Layer 5 of a small transformer language model trained on English Wikipedia (12 layers, counted from 0, width 128).
A neuron adds its activation times its output weights to the MLP's output. To switch it off is to set its activation to zero at one token and run the rest of the model.
A neuron's activation on a vector x is GELU(gate . x) times (in . x), where the dot is the dot product.

Input weights of the MLP neurons that the questions are about. A number n stands for n times 0.0079.
n30 gate: 25 14 7 -23 -4 23 -6 36 37 -42 33 -36 36 25 3 5 -6 -21 7 -11 -35 -4 -43 1 -15 11 33 -5 -43 -1 34 -1 12 38 -29 -2 -13 4 -6 -13 -22 -54 47 1 11 -34 13 15 0 -24 5 -36 44 -16 20 24 6 0 15 15 9 5 6 37 20 4 -19 -41 -19 6 4 -1 -4 32 11 -33 19 17 -13 -14 -32 55 -6 -32 -14 -12 -10 -19 42 -19 16 -22 43 -21 -34 -35 38 10 24 -18 24 6 -36 38 -27 16 -14 3 -4 -5 -64 6 -10 33 -29 -9 -20 -11 12 6 -5 -25 -24 12 13 16 33 1
n173 gate: 19 -11 -1 11 19 -13 -37 11 -20 23 -31 30 20 -49 -16 18 -7 -35 -39 -24 -1 -3 37 -15 7 -14 28 -14 1 -23 24 -5 4 -9 37 -3 9 11 -54 39 10 37 1 -8 8 -44 3 -10 15 8 -45 11 -1 -17 -3 15 14 -14 7 -18 1 -17 17 3 -30 36 18 11 27 -34 -4 4 -26 -11 -30 17 -4 -20 -11 61 -11 -3 16 9 -31 11 -4 39 -14 26 58 -32 46 -3 -26 14 -10 -40 1 13 -15 -3 2 8 -30 -26 -3 8 23 -18 30 -10 13 35 -30 -14 16 -3 26 22 46 24 8 28 50 -25 6 -9
n187 gate: 7 0 -10 -22 21 40 -4 -13 24 1 -20 8 -4 6 -27 -45 -4 40 28 -50 12 -1 -24 -26 -18 -46 9 -9 -21 -41 -9 57 -2 -1 17 -9 -35 19 -26 16 -18 -11 -13 -6 28 -2 16 -18 -40 -12 54 1 -20 -16 60 26 23 -14 -4 -4 -20 3 -9 21 -8 -6 27 -26 7 15 -17 -5 19 13 -3 -23 -1 63 -14 26 -18 -14 4 10 2 21 -7 -37 9 -27 2 -33 2 -12 -14 20 11 -2 34 -10 85 7 29 30 4 6 1 17 23 -38 -10 22 -9 -18 -42 -46 -12 -11 1 26 10 14 23 -20 20 41 13 7
n191 gate: -17 -32 5 26 -3 -25 4 5 18 7 -26 -28 -25 -51 38 6 -29 31 -10 8 12 -36 7 -13 -12 -26 24 -10 -20 -17 -19 -43 27 -22 -35 53 2 -1 27 20 50 -23 -30 -1 -26 -28 -24 11 -26 32 19 -1 47 -4 42 -10 -16 17 19 8 -4 13 58 38 13 -15 -26 31 -35 -24 2 -22 18 -2 -31 -2 -25 1 -33 51 -44 7 40 -2 -11 39 -16 23 -3 -9 -3 7 6 -21 36 -25 7 -25 12 15 27 8 19 -9 9 29 -10 -3 -39 38 -1 -27 10 16 43 1 -2 1 -12 -40 62 -14 -12 -1 4 11 19 11
n370 gate: 11 -11 -25 17 3 -32 28 -42 -31 40 -12 14 -17 13 -28 20 3 -6 1 6 -27 -16 -3 -11 28 -29 -30 11 -51 -28 -2 6 40 -7 8 1 -44 -27 17 -18 -8 -28 1 41 -9 -9 24 -20 4 4 -13 -18 38 -8 4 -12 -8 41 -23 4 40 9 1 -4 -23 9 -2 -47 2 -20 8 26 47 34 -1 -7 -31 38 0 -4 6 17 -19 29 -54 11 30 17 1 16 -20 47 -6 -60 19 -1 34 -25 3 21 -30 -30 13 -1 -28 17 27 -3 -26 -17 6 35 31 -5 -1 10 26 6 15 -22 -28 -27 11 -1 16 26 36 34
n443 gate: 35 -8 -4 -50 35 4 -28 24 10 -14 26 39 -15 -34 -5 -15 19 -19 -24 -29 17 -44 -41 -16 7 -15 13 -7 -22 -14 43 -20 18 26 12 50 12 2 34 0 -26 49 -54 2 4 9 7 -15 -26 34 -7 -18 29 -16 15 -18 18 22 -35 6 22 -13 44 6 -9 -12 -20 -16 41 35 15 25 2 -28 13 48 -19 30 14 -28 -5 14 -50 13 -28 -32 13 -49 19 13 -11 -15 36 24 12 -28 16 14 16 6 -14 6 26 18 5 17 48 -41 28 4 38 -13 -14 -7 -6 -5 -4 -4 -6 -26 -43 -26 -25 0 -1 17 -33 -16
n529 gate: -14 3 -40 -33 11 -24 -4 3 -20 -11 19 -31 5 -1 -38 31 -31 1 -6 -4 29 14 15 21 -21 -33 -18 -1 -6 26 22 11 -3 28 54 27 -3 -38 31 30 -8 -15 4 -1 -21 17 37 22 -31 32 -1 -16 23 56 -18 -21 -37 27 4 -19 -22 9 26 23 -2 -1 -29 -20 35 -16 -46 11 10 -26 -9 -45 -1 17 -9 -31 -3 21 54 -12 -9 -13 -6 9 25 -13 -31 -33 27 29 -8 -11 -10 11 12 8 24 22 -45 20 9 -32 47 -7 -42 -27 -25 -19 21 29 -33 4 -60 33 -12 3 4 9 0 9 15 29 -5 14
n30 in: 35 2 5 -3 14 -33 9 15 8 -7 -6 -18 -29 0 33 22 -16 49 39 21 21 42 36 -33 19 -17 -8 -23 -19 28 18 -20 30 -48 -30 7 -32 24 14 -16 -1 -8 -13 7 13 19 -37 23 16 17 11 9 -1 53 -11 31 -2 38 -3 -48 -16 -25 2 -33 -14 -28 2 -35 -12 -62 -17 -16 28 -8 15 -32 -2 -4 -17 22 -21 -19 -17 11 12 16 54 6 -55 -21 17 19 -14 -77 0 9 61 -18 1 16 10 40 -12 -8 15 13 3 21 -14 22 -16 -6 12 -10 -7 15 26 34 -15 -2 11 32 -12 16 28 -84 -13 -9
n173 in: -18 -9 20 -22 4 -6 -8 -2 -27 22 18 18 -29 -13 16 15 -23 -20 -28 29 0 5 -36 -27 70 -2 -21 -20 22 7 17 25 51 36 13 27 44 18 -44 40 -11 59 -53 11 23 -38 -9 31 -32 52 -49 -33 32 -29 8 4 -10 -4 17 -3 -21 22 -25 -2 -51 -4 15 1 37 -8 -52 22 -22 12 -1 37 -20 14 -26 29 -11 16 20 -1 16 -2 19 -36 -9 -13 -17 17 28 28 -47 -16 -35 24 7 -23 -19 -21 -7 -37 37 -31 -44 8 -28 9 25 18 5 -2 -12 6 -39 -19 16 -21 38 13 -7 68 5 1 17 -30
n187 in: 3 -27 57 -8 -26 -15 12 -17 -10 1 -23 -4 6 -19 -12 -6 -2 7 42 -16 -17 -12 -20 -23 -6 -39 -52 24 1 2 12 -44 -11 23 38 27 4 57 9 -39 9 33 5 -12 12 13 -4 -16 7 -37 -7 -14 16 -49 16 -11 73 -19 20 5 48 -51 -13 34 20 32 -20 18 -12 -20 -41 40 -16 13 2 40 -22 -43 -22 7 -12 34 -15 26 27 -67 -7 24 30 10 -15 -11 -1 34 -24 -7 36 54 -5 -9 -11 -16 -8 -7 -30 4 -51 1 -24 67 -15 -21 25 12 8 43 -4 -17 -5 5 9 -5 64 -5 14 32 -11 -26
n191 in: 19 40 32 -54 -21 29 14 18 -18 -31 -41 26 21 24 -22 -39 28 2 48 2 23 -63 31 30 3 -12 18 -50 2 18 35 -4 -7 -31 18 2 39 -9 -38 29 -27 -3 -95 -11 15 -51 -8 19 -32 15 12 6 -38 -5 8 10 -22 18 11 -15 -8 -20 -20 8 -13 8 -25 28 -28 2 -18 -16 -31 39 71 -21 -7 -20 6 8 11 19 25 39 9 12 30 35 24 -26 -5 -30 -13 4 -9 -29 4 -15 -38 -47 0 -4 48 -3 -14 -17 -4 2 -9 -9 25 5 -32 8 27 22 2 -11 -25 29 -21 -26 8 1 8 1 6 13
n370 in: 3 14 2 25 -2 -52 -64 12 -28 -24 -47 35 2 -23 43 30 -5 -1 19 -1 -22 -19 8 55 8 -62 -14 28 -13 19 7 -2 6 -32 13 -9 -32 11 9 -9 -12 -75 -5 -36 3 12 4 -6 -11 2 4 -9 -2 2 32 25 14 10 -2 57 48 35 -33 -34 18 7 -30 -10 -62 -2 34 -37 28 32 -33 35 8 1 26 -2 -41 5 9 23 -9 -5 15 17 27 -36 -28 42 -1 -32 -22 2 26 40 45 -8 22 12 14 38 6 4 -29 11 -7 29 -37 36 -8 28 -29 -9 13 39 -20 22 24 10 51 -22 -17 -19 -16 3
n443 in: -28 -17 -7 -7 17 -23 -26 -19 8 1 -4 1 -7 -16 -17 -12 -14 -13 -45 27 -41 -4 26 55 -24 -14 -33 22 29 -21 -7 27 -13 27 12 4 13 -35 27 23 -15 -35 -21 -29 4 21 49 -9 -7 0 -7 28 -20 -19 10 18 14 -51 -16 -4 -27 3 8 -21 -56 -7 1 29 -13 0 -16 10 -18 -5 -1 -7 4 -15 -22 64 18 72 -11 -27 -52 -16 -33 6 35 9 7 -9 -7 -12 20 43 -44 -20 -1 21 -12 -7 14 39 17 11 6 16 53 -75 16 21 -32 11 22 -1 -21 35 -18 25 3 9 -29 -10 -1 -4 46 0
n529 in: 15 22 14 -14 24 21 -24 31 -12 9 11 -13 -40 -11 -34 15 -16 5 25 59 4 -10 -6 -3 -10 12 -18 1 -29 -11 -51 -1 -33 54 -16 12 -1 -14 0 20 1 -13 15 -1 8 -6 -55 5 -10 16 -9 -10 9 39 -55 -38 -51 14 8 47 3 2 18 -6 -15 -72 -6 -22 23 46 -6 34 4 -54 -1 -29 15 -17 -25 12 0 23 -18 -1 30 9 4 -46 15 26 23 14 6 23 -29 8 21 0 7 32 -25 1 -29 -7 -6 -12 3 9 10 -11 23 52 -18 10 22 2 -49 -14 6 30 -13 -6 18 15 10 0 -3 6

Output weights of the MLP neurons that the questions are about. A number n stands for n times 0.0031.
n30: 77 49 -2 17 -1 13 1 21 -6 35 36 15 -37 -20 35 10 1 -34 24 -21 11 -14 -22 22 33 18 2 19 39 -35 -20 -12 -28 34 -19 -21 -18 -40 -45 3 17 -13 3 -25 -11 -3 6 10 15 5 -24 -25 24 13 12 -42 4 24 -5 8 1 11 8 -18 24 36 23 -65 22 7 12 -7 -1 45 -8 16 33 -25 -27 38 17 1 -12 -29 -21 -37 -23 -15 -12 10 32 -18 -27 -33 2 -21 8 42 12 8 6 -40 23 34 36 -26 -30 -5 20 -31 12 5 10 -29 30 -29 -48 -9 26 17 -23 -30 51 -22 -65 40 5 -32
n173: -27 -7 -14 40 15 -30 3 -18 10 5 -5 16 -26 95 5 -13 -21 51 0 45 -5 -14 -31 35 -23 18 -12 10 22 -29 0 0 9 -33 18 -8 -30 -39 72 9 -1 16 11 42 -41 43 32 10 -7 33 -9 2 -15 -8 -46 -33 16 12 -29 33 -28 57 1 -46 -10 -33 -36 17 -23 15 -9 -20 7 11 6 4 30 -5 23 -51 27 -13 1 -42 14 -19 -33 -33 32 -2 -3 -20 -5 39 42 -17 -22 -30 18 46 -13 26 8 -41 38 10 -10 -9 31 21 9 1 10 -18 40 6 -1 2 9 -11 -57 -16 -12 -3 -43 -8 -12 11
n187: 0 49 -56 -31 60 9 -10 8 12 -22 -19 -38 45 -2 23 -14 24 -41 10 -5 -21 14 2 -13 -13 -20 6 -9 -7 35 -46 33 11 -74 12 -2 -3 -17 -17 -37 -22 37 3 56 19 24 22 31 15 53 37 12 11 -41 -36 30 -11 -8 30 -7 8 30 -23 -2 -60 0 2 9 -29 -11 -22 -30 -22 27 -2 -22 -30 -8 3 23 21 -12 -21 -42 17 -38 53 -21 -39 -3 3 -7 40 -62 30 7 -16 -29 -27 13 25 -15 20 40 9 -17 56 -17 2 -38 2 48 -6 21 -18 19 32 -12 21 2 1 -15 -18 24 19 45 -16 -34
n191: -45 -17 -21 13 -13 -5 -17 -42 9 3 59 -3 11 18 4 61 -2 -1 -3 25 -54 20 -23 21 -27 -5 12 -21 -23 -23 -26 -17 -5 -7 -33 -45 36 -2 19 4 -4 12 -17 -25 49 24 4 -31 -17 29 -61 48 -14 -36 20 -18 -4 -37 38 -4 -6 23 9 8 15 8 -18 45 -14 34 -49 -84 -19 -45 -6 -9 -8 12 -16 5 -17 9 -4 -19 -14 37 -13 -45 -13 -3 11 61 3 -5 6 -56 -10 3 28 -7 27 50 -1 -2 18 17 47 -11 -10 7 -23 24 18 15 29 -20 -11 17 29 12 17 -6 -7 9 45 -33 31 22
n370: -3 -16 21 46 4 39 39 4 -17 -17 -8 -29 -15 -28 -15 20 62 60 -10 29 6 46 -19 6 40 19 -24 -30 11 2 5 20 -16 4 31 15 -37 12 -17 20 36 43 -33 19 16 -51 -15 -31 -53 -42 20 -22 11 18 5 33 3 -47 12 21 27 8 16 -4 -11 -25 -15 73 -17 18 -17 -10 -45 -31 31 25 30 -11 -3 12 -16 -33 -20 -5 28 -19 10 58 -49 26 8 12 -10 12 9 -18 7 2 17 -30 -6 -57 -24 13 -41 13 -30 17 3 -3 -45 -12 -2 -20 -8 27 6 -2 -43 -16 16 6 12 -10 20 -5 -35 -5
n443: 20 -21 18 35 2 -11 24 18 -18 -22 11 2 14 -11 17 -6 11 11 46 -58 19 3 -70 -31 20 -17 -34 -25 -16 32 25 -51 -4 -33 40 -17 -11 50 -30 -29 -13 36 18 -27 15 10 -36 -12 -6 20 16 -10 27 38 7 8 -5 26 5 -27 31 8 1 21 21 21 -36 -26 19 28 17 23 7 17 14 21 -37 25 1 -34 -6 -46 17 8 46 4 22 -22 6 39 -20 -18 -7 21 -11 -19 6 -7 -27 5 13 4 -8 -21 -21 7 -10 -5 -1 39 -16 -16 -12 9 -53 10 -44 -33 -13 21 -8 -17 30 19 7 -1 -25 -25
n529: 6 -56 -14 -8 22 36 17 -12 18 9 -23 -20 49 11 50 11 15 -27 5 -12 4 12 -25 27 -7 -4 22 12 -10 -5 12 -14 18 -26 46 40 -13 27 36 -22 13 13 -40 17 7 -26 35 -35 -14 -4 -12 46 -3 -43 -20 -14 34 -48 -13 4 -21 -26 45 -2 13 8 4 28 -35 -51 26 -50 2 25 37 49 -5 4 14 -14 10 -22 -31 -7 15 -36 6 23 -43 4 43 -6 36 -43 12 -29 8 -12 -1 -53 7 28 9 1 -9 25 -59 5 -11 21 -20 -8 23 -10 14 22 -2 16 -8 17 6 -9 15 0 -31 -35 -23 13

Each question names a token from some text and the token that comes next. It shows the vector x that enters the MLP there. A number n stands for n times 0.038.

Then comes g, the gradient of the next token's log-probability with respect to the MLP's output, scaled to length 1. A neuron's effect is roughly proportional to its activation times (output weights . g). A number n stands for n times 0.0053.

" is", then " by"
x: 5 33 27 -28 -8 -13 -44 33 11 38 -7 6 9 -12 -36 32 33 9 -39 7 2 -13 -53 -12 26 10 -25 -30 25 26 28 4 6 -42 35 -6 -19 -10 -14 10 24 6 23 -13 -28 -7 -23 -20 -21 -10 13 40 -9 33 9 35 -14 4 20 -17 33 -7 -12 29 -23 -37 69 3 49 5 26 -10 -2 21 -22 -53 32 22 0 23 1 2 -1 -17 -4 -19 -57 -28 -35 9 -2 -6 -15 9 54 5 3 -27 -14 23 7 -24 0 -6 -29 8 29 -26 1 23 -41 -14 13 -12 -32 -36 -6 -18 3 -28 4 13 21 -7 -2 38 -34 51
g: 24 8 -7 -28 -20 22 -12 -11 7 -32 1 6 -11 16 17 -37 -4 -36 -9 17 -3 -23 22 1 -9 5 22 -8 -15 6 6 4 4 6 -23 13 -27 9 -2 0 -19 10 -1 -22 7 -8 30 16 15 11 10 27 -17 2 -7 -8 27 -35 9 -19 -23 -38 -11 16 8 4 9 -14 23 1 33 5 3 9 -28 29 -3 -13 29 -12 24 -3 -25 4 10 -1 19 3 -1 20 -34 16 4 -2 1 -35 -20 1 -6 13 13 -15 -4 -1 -2 -12 -19 8 5 19 5 8 2 -5 1 3 15 0 -29 -7 19 23 -22 -1 37 -7 24 4
Switching off which neuron hurts the next token most? n173

"l", then "ack"
x: -16 24 -1 22 -7 -40 -8 34 2 23 6 20 11 1 -16 15 38 -1 -8 -16 -17 7 -35 -4 -28 0 1 3 11 -15 16 -9 17 6 36 -18 -28 5 11 -36 -17 -45 -10 18 37 -56 40 -51 -3 -43 4 16 -43 -3 -27 0 1 -26 -2 -11 4 11 -22 30 16 -46 -9 37 -2 11 38 -42 -36 12 15 3 42 28 22 27 -26 -33 -46 -4 -4 -31 -23 -45 9 -15 -4 36 -7 29 16 -5 -21 -8 -17 -27 -6 29 -19 3 -16 11 39 -10 -9 71 -2 1 7 33 44 8 5 33 -9 -32 22 43 -6 10 -9 8 49 -11
g: 10 10 3 21 -27 -32 -18 -6 -10 -5 -13 -2 -2 27 7 2 -8 18 -4 30 2 -26 35 5 20 5 -26 10 1 -12 2 13 4 -11 -31 5 0 21 25 -15 11 -7 6 3 12 -10 -9 -3 -14 30 9 -21 -21 9 -19 -9 31 -7 11 11 42 22 -14 -21 0 11 2 1 8 -13 -22 -4 6 0 14 -3 24 8 -22 -10 25 17 9 14 6 7 -12 -16 19 -38 -11 -33 -2 -2 16 14 -17 -28 -40 -21 -10 14 -2 7 -22 4 -15 7 -14 19 -6 3 -6 10 11 -5 21 -30 -9 -2 10 5 -29 24 26 18 -19 18
Switching off which neuron hurts the next token most? n30

",", then " 202"
x: -7 56 34 18 5 4 -78 33 14 17 7 15 -1 -23 -47 13 38 -2 -47 -5 24 34 -57 2 3 44 3 5 29 1 51 -4 15 -10 17 -38 -6 -25 -20 0 63 33 -8 5 -6 26 18 16 -24 -17 -6 51 -15 -21 -9 4 34 0 -1 -13 2 -2 -18 6 19 -37 -12 -9 33 13 -10 -8 -46 28 22 -20 37 -23 -4 23 8 -3 9 -10 -16 -14 14 -9 -41 1 -8 8 -7 7 -22 -27 28 33 -14 -37 4 -3 -4 1 -16 -16 4 6 -2 19 3 -34 -3 -5 -6 -14 -5 -2 14 -50 50 -2 -28 11 30 -27 -20 -25
g: 41 -16 17 19 -1 11 11 11 -49 -11 17 -1 -3 -12 -24 -1 -21 21 -7 4 -8 -51 -12 -4 -19 9 1 -1 -34 13 -10 -15 27 2 16 11 -7 1 -1 31 1 -8 -4 -20 2 4 17 -2 9 -3 -33 11 33 -20 5 -31 1 -5 -7 13 -8 -7 11 1 -13 1 -4 15 4 -7 39 1 -15 2 11 -22 -11 -11 -4 -6 -11 21 2 -13 -11 9 -18 -5 -23 -2 16 24 -8 30 4 26 -4 -10 20 -18 8 2 -11 -16 14 9 5 3 51 -7 25 -11 -21 -12 -4 -11 19 22 -1 4 -3 4 9 -38 8 4 21 0
Switching off which neuron hurts the next token most? n173

" was", then " d"
x: -7 33 27 -17 -6 -17 -31 44 21 7 -3 -23 -12 -20 -22 20 12 9 -64 13 -17 -10 -73 1 30 30 -1 1 2 18 7 -5 -4 -20 12 -50 -16 5 10 -4 14 24 -21 -14 -31 -13 -53 6 -35 9 8 40 3 0 12 41 -11 5 21 -7 31 16 6 30 -38 -33 38 11 -14 19 20 23 26 34 -18 -39 33 13 7 48 -12 -17 20 -12 -21 -17 -53 -47 -28 -5 -28 -13 6 38 31 15 -4 -16 -13 30 7 -27 21 7 -21 10 31 5 -2 13 -46 -16 9 1 -13 -18 18 -15 23 -10 8 -8 2 15 -7 51 -32 40
g: 4 29 -3 -2 5 13 31 -20 -19 4 8 -42 -14 6 -1 -10 24 -6 -1 2 10 -14 9 0 22 22 30 4 -13 -32 -5 -5 8 10 11 22 -14 7 -4 2 -8 -4 27 7 -2 -14 21 -22 -14 11 4 12 -11 9 20 -2 -3 -15 -4 -22 -23 -16 -24 7 8 -20 -31 -7 4 -6 12 32 -15 27 -21 15 -13 -8 22 -2 -8 -8 7 19 21 -28 -25 10 27 29 -1 -14 14 -2 7 17 -20 -27 -2 37 -5 6 -21 28 -5 6 28 -9 -1 7 3 -1 -20 -16 -9 5 -3 2 -5 -28 22 3 -24 20 -27 2 19 -38
Switching off which neuron hurts the next token most? n191

"s.", then " He"
x: -15 32 11 5 -25 -3 -40 20 33 -26 17 11 27 -59 -44 0 32 -15 -30 56 40 6 -59 -2 30 -11 1 -9 24 30 24 3 24 -67 -19 -29 25 -10 7 0 9 36 -2 -16 -21 7 10 -38 12 10 24 31 -12 32 -1 23 -38 1 -23 15 7 -17 -33 17 32 -28 0 1 1 22 -6 24 6 32 -16 -25 21 12 4 21 -16 11 -31 -2 18 -22 -26 -30 -22 44 -42 29 8 43 -28 5 13 27 -46 -4 -10 -5 15 3 -52 0 15 16 15 27 -7 -6 1 -36 -39 -15 7 -4 -33 -7 16 2 -16 11 50 4 -7 3
g: -22 2 11 27 7 -14 -4 19 -4 7 9 2 -8 -6 2 20 -13 39 17 -3 21 21 -16 40 21 -15 -7 -36 -11 -20 -11 -13 -23 5 9 -5 19 -5 -20 10 -3 12 -6 1 9 -4 -8 -23 4 5 23 -10 11 -20 6 11 6 -33 -49 -2 -1 -1 3 22 -22 -7 -1 23 23 31 24 34 6 1 -24 7 10 6 11 -1 -1 7 -11 -14 12 -6 -17 17 12 18 0 -25 -23 29 -11 -40 -8 -1 -11 10 17 -16 -14 -9 -8 -6 -1 -24 -19 -13 -16 10 -9 2 -17 8 34 -16 9 -5 -19 22 -6 24 -11 24 6 -20
Which neuron, switched off, raises the next token's probability most? n443

"it", then "ation"
x: 20 -14 10 36 -21 1 -19 1 11 4 19 -1 -14 -19 -9 32 32 -2 -16 2 18 -52 -20 -24 11 37 10 17 31 -20 -8 57 7 -14 29 -7 23 -7 13 1 0 -23 6 -15 -10 -42 10 25 18 -22 -6 13 -23 27 -31 27 -2 -8 6 -6 17 -20 3 34 3 -21 43 -9 12 29 -1 39 -45 35 23 -44 56 -41 -30 -18 -12 -50 -37 -19 -13 -43 4 -34 -14 22 -13 46 -11 14 12 -19 17 13 -22 29 -19 18 31 -43 -16 -23 3 -56 -19 13 64 9 5 38 13 -18 0 12 1 -14 -24 9 -20 24 16 46 -50 -10
g: 6 -23 1 8 -16 -19 -4 -20 6 1 -1 22 -10 -6 -24 4 -5 -11 -27 -30 -1 11 44 -41 13 5 25 -2 -5 -7 -2 20 13 9 -6 -2 9 -16 -5 4 22 -6 -4 -2 8 6 6 -9 -12 10 2 -10 -24 -18 -8 -3 25 5 -33 30 -35 6 -1 -6 -29 -15 -7 23 -32 2 -4 3 -13 2 -3 -6 1 7 21 -3 6 11 12 -2 32 11 15 10 -7 0 14 35 -6 11 -27 -6 4 22 0 44 18 -13 -5 -34 8 -5 -16 -9 -7 -14 17 32 22 -6 1 2 6 19 11 -23 21 17 25 -41 -26 0 14 -11
Switching off which neuron hurts the next token most? n443

",", then " the"
x: 1 58 16 34 -5 -9 -52 29 62 -3 -7 8 -5 -16 -53 40 54 9 -67 -9 7 37 -35 -10 34 27 -6 7 37 24 45 5 -10 -35 -12 -30 13 -22 -5 -20 -11 33 -19 2 4 7 -24 1 -24 3 11 57 -7 3 -11 3 20 -6 -3 18 18 -4 -40 -3 22 -37 -9 6 6 0 -5 -27 5 65 10 -22 38 -22 -9 44 -21 12 -20 -13 -13 -23 -22 0 -33 22 -9 13 -9 -8 5 -14 15 -2 -24 4 4 -7 5 11 -43 16 1 10 -14 10 -19 -31 6 -8 -11 -25 -1 -33 9 -24 29 -18 -5 39 31 -25 -7 5
g: -25 -4 -15 12 -5 6 -35 -5 15 -33 5 10 15 -14 -11 1 -18 4 -36 0 -22 7 7 -10 -20 0 5 24 -14 0 0 31 2 -9 -8 -5 -12 29 -11 6 9 0 5 7 1 -1 -15 30 -16 -1 -22 6 13 15 3 8 4 -30 -1 -6 4 7 41 -14 19 -12 9 -18 4 -11 -16 6 21 -21 -3 -65 -6 4 35 13 -4 -6 7 -8 24 -34 8 14 -3 18 -16 -2 23 33 31 -26 3 -23 14 -17 25 0 7 19 10 36 -17 -10 -7 -3 -4 -2 -16 20 -2 1 -16 8 -1 -9 25 14 -5 3 9 1 -10 17
Which neuron, switched off, raises the next token's probability most? n30

"ag", then "h"
x: -4 19 7 -7 16 -6 -10 16 33 -2 -11 11 9 -14 -23 -5 52 12 -1 3 -21 -38 -56 -30 19 -51 32 -16 -14 -1 9 -6 9 -9 42 34 -17 25 -20 -16 -34 -29 -3 -19 31 3 17 -32 -10 11 -40 28 16 -29 -54 21 -23 5 40 35 33 66 -34 34 -9 -30 10 21 14 -4 51 3 -7 30 -13 -24 35 -19 1 -3 -9 -39 -7 -32 -35 -22 -39 -10 2 -41 -24 -1 -28 21 -7 48 -7 -24 6 5 2 18 28 -23 -5 -12 43 -15 -43 -14 34 -3 4 7 50 6 12 10 -3 -14 37 1 38 26 -6 0 13 0
g: 16 -24 0 26 5 16 0 11 -9 7 0 -4 -8 2 -24 -3 18 13 14 18 2 30 -23 14 18 -15 -6 2 35 -16 -14 -28 -31 -8 -17 11 10 17 -13 -2 -15 22 -25 -19 2 -19 -32 -5 31 7 -25 -11 17 10 9 5 -13 -23 8 11 7 -30 -9 11 3 -17 6 -3 -14 -18 7 -13 10 2 15 30 -11 -16 -18 26 -11 37 -9 9 -21 1 6 17 16 18 29 21 13 -11 7 -26 7 4 -14 19 -19 13 -31 -9 31 -5 29 3 16 0 7 4 23 16 -15 -18 3 5 -22 2 8 -33 -9 -31 -11 -8 -12 3
Switching off which neuron hurts the next token most? n370

"X", then "M"
x: 14 -23 29 24 10 14 -27 42 -19 10 -34 -32 8 -7 -60 37 14 3 -13 21 -12 3 -19 6 -31 -25 -11 10 -12 -1 56 -40 -2 14 29 -5 14 -29 -24 -14 -14 -2 -3 15 2 -4 29 -23 -6 -40 -6 14 -24 30 -39 -29 0 -21 66 0 -7 -28 -27 22 11 -37 30 49 10 -16 13 -22 19 43 22 -57 47 -14 31 9 13 12 -26 18 30 -67 6 -59 24 -6 -11 -1 30 32 15 -4 -11 3 13 -4 -27 18 -4 15 -8 -14 45 8 -1 15 3 26 40 14 14 12 -30 1 25 -25 -41 7 -16 -8 2 -15 4 2
g: 22 -23 1 -15 -2 0 19 -1 3 -18 32 29 -16 24 -19 3 -25 -1 -12 -30 -9 23 11 20 7 -3 -12 29 -26 6 -10 0 3 -8 13 16 2 7 -11 11 -8 10 -7 22 5 5 10 16 4 5 8 8 10 -2 10 -2 -4 5 -18 2 -10 6 9 -32 32 -24 -18 36 -10 7 -1 -7 -6 11 15 -21 25 -1 33 -18 -14 -19 8 -10 -18 -9 -13 15 -8 -12 -8 -7 -6 -48 1 -15 -3 12 -2 -34 -14 -17 36 -12 -18 -7 35 -20 13 -38 8 9 13 -26 2 7 -23 24 -12 12 8 21 18 0 1 -17 30 11
Switching off which neuron hurts the next token most? n529

" the", then " N"
x: -4 44 4 14 2 1 -73 26 9 6 -42 22 -6 -4 -25 7 22 2 -2 5 7 -15 -62 -8 -5 22 -6 -4 24 -12 68 36 25 -29 2 -40 -31 -10 -11 4 0 0 -29 4 5 20 -15 -7 10 7 52 41 -34 28 -13 35 13 43 20 10 -25 -13 -44 9 -17 -13 7 15 26 5 -24 11 -51 35 11 -59 12 27 -1 25 3 -26 -7 -11 -3 -9 -42 -22 -19 20 4 -2 5 9 20 -1 4 12 9 7 -13 16 -20 -53 -28 12 24 21 -6 2 26 -59 28 -4 -8 -19 0 0 18 -36 8 6 30 22 11 36 -14 -28
g: 29 -26 -15 10 -1 -4 12 -14 2 11 2 14 -8 4 -33 24 5 20 57 -41 -9 14 3 -8 13 -14 -9 -18 1 -13 15 -11 6 4 -11 -2 -16 1 -1 18 -8 -7 -2 -9 -17 -23 16 -17 1 -14 3 10 -24 25 0 9 -10 25 -4 -13 20 23 -4 26 32 19 -2 5 11 -33 -23 -18 13 -18 7 -36 -2 35 1 -22 7 16 1 15 7 4 21 -2 11 41 6 -12 -8 7 -30 -25 -1 -13 -4 6 -16 -9 -7 -4 18 -11 27 -19 -20 26 -6 -5 0 -16 -5 17 -14 9 -3 11 -15 -13 25 23 -9 3 -2 -16
Switching off which neuron hurts the next token most? n187

" h", then "old"
x: -10 14 23 -16 15 -42 -1 1 11 1 -26 -14 -13 -24 4 14 74 71 -35 24 3 -12 -37 4 -8 -19 -30 7 30 0 37 -15 3 -28 8 -37 -14 -58 -11 32 20 41 -14 -12 -9 -23 8 -22 -32 43 17 29 -52 46 -23 24 -13 -12 -7 9 -5 7 -16 3 6 -34 41 5 27 33 5 25 -52 -10 -16 -17 33 7 3 11 -18 -18 7 5 -3 -37 -39 -18 4 2 -38 12 -22 6 -6 -44 16 13 17 18 38 35 -13 22 -17 21 48 -12 -15 26 18 -12 -5 -12 12 -25 -12 -17 12 4 12 34 -1 -24 -11 -4 8 13
g: -7 -21 4 -56 -23 4 15 -14 -10 4 22 20 -23 13 -4 -31 -43 36 -7 15 3 -4 5 -2 13 7 -17 22 -8 21 -3 22 -16 8 1 -4 12 16 3 -6 -1 5 8 -5 7 14 -7 7 13 3 -20 50 16 -9 -3 4 25 8 -11 8 5 -28 23 10 15 6 -13 14 2 34 -6 -13 -4 -12 -8 -23 9 -5 -18 -4 7 16 -15 -10 3 18 -8 -7 -18 -14 -6 27 6 -9 7 -46 -17 -1 -3 -21 17 -1 11 5 9 -6 -5 -8 6 23 28 -7 15 -13 0 -12 11 -41 22 -6 29 0 -28 8 -19 -6 11 -14
Switching off which neuron hurts the next token most? n187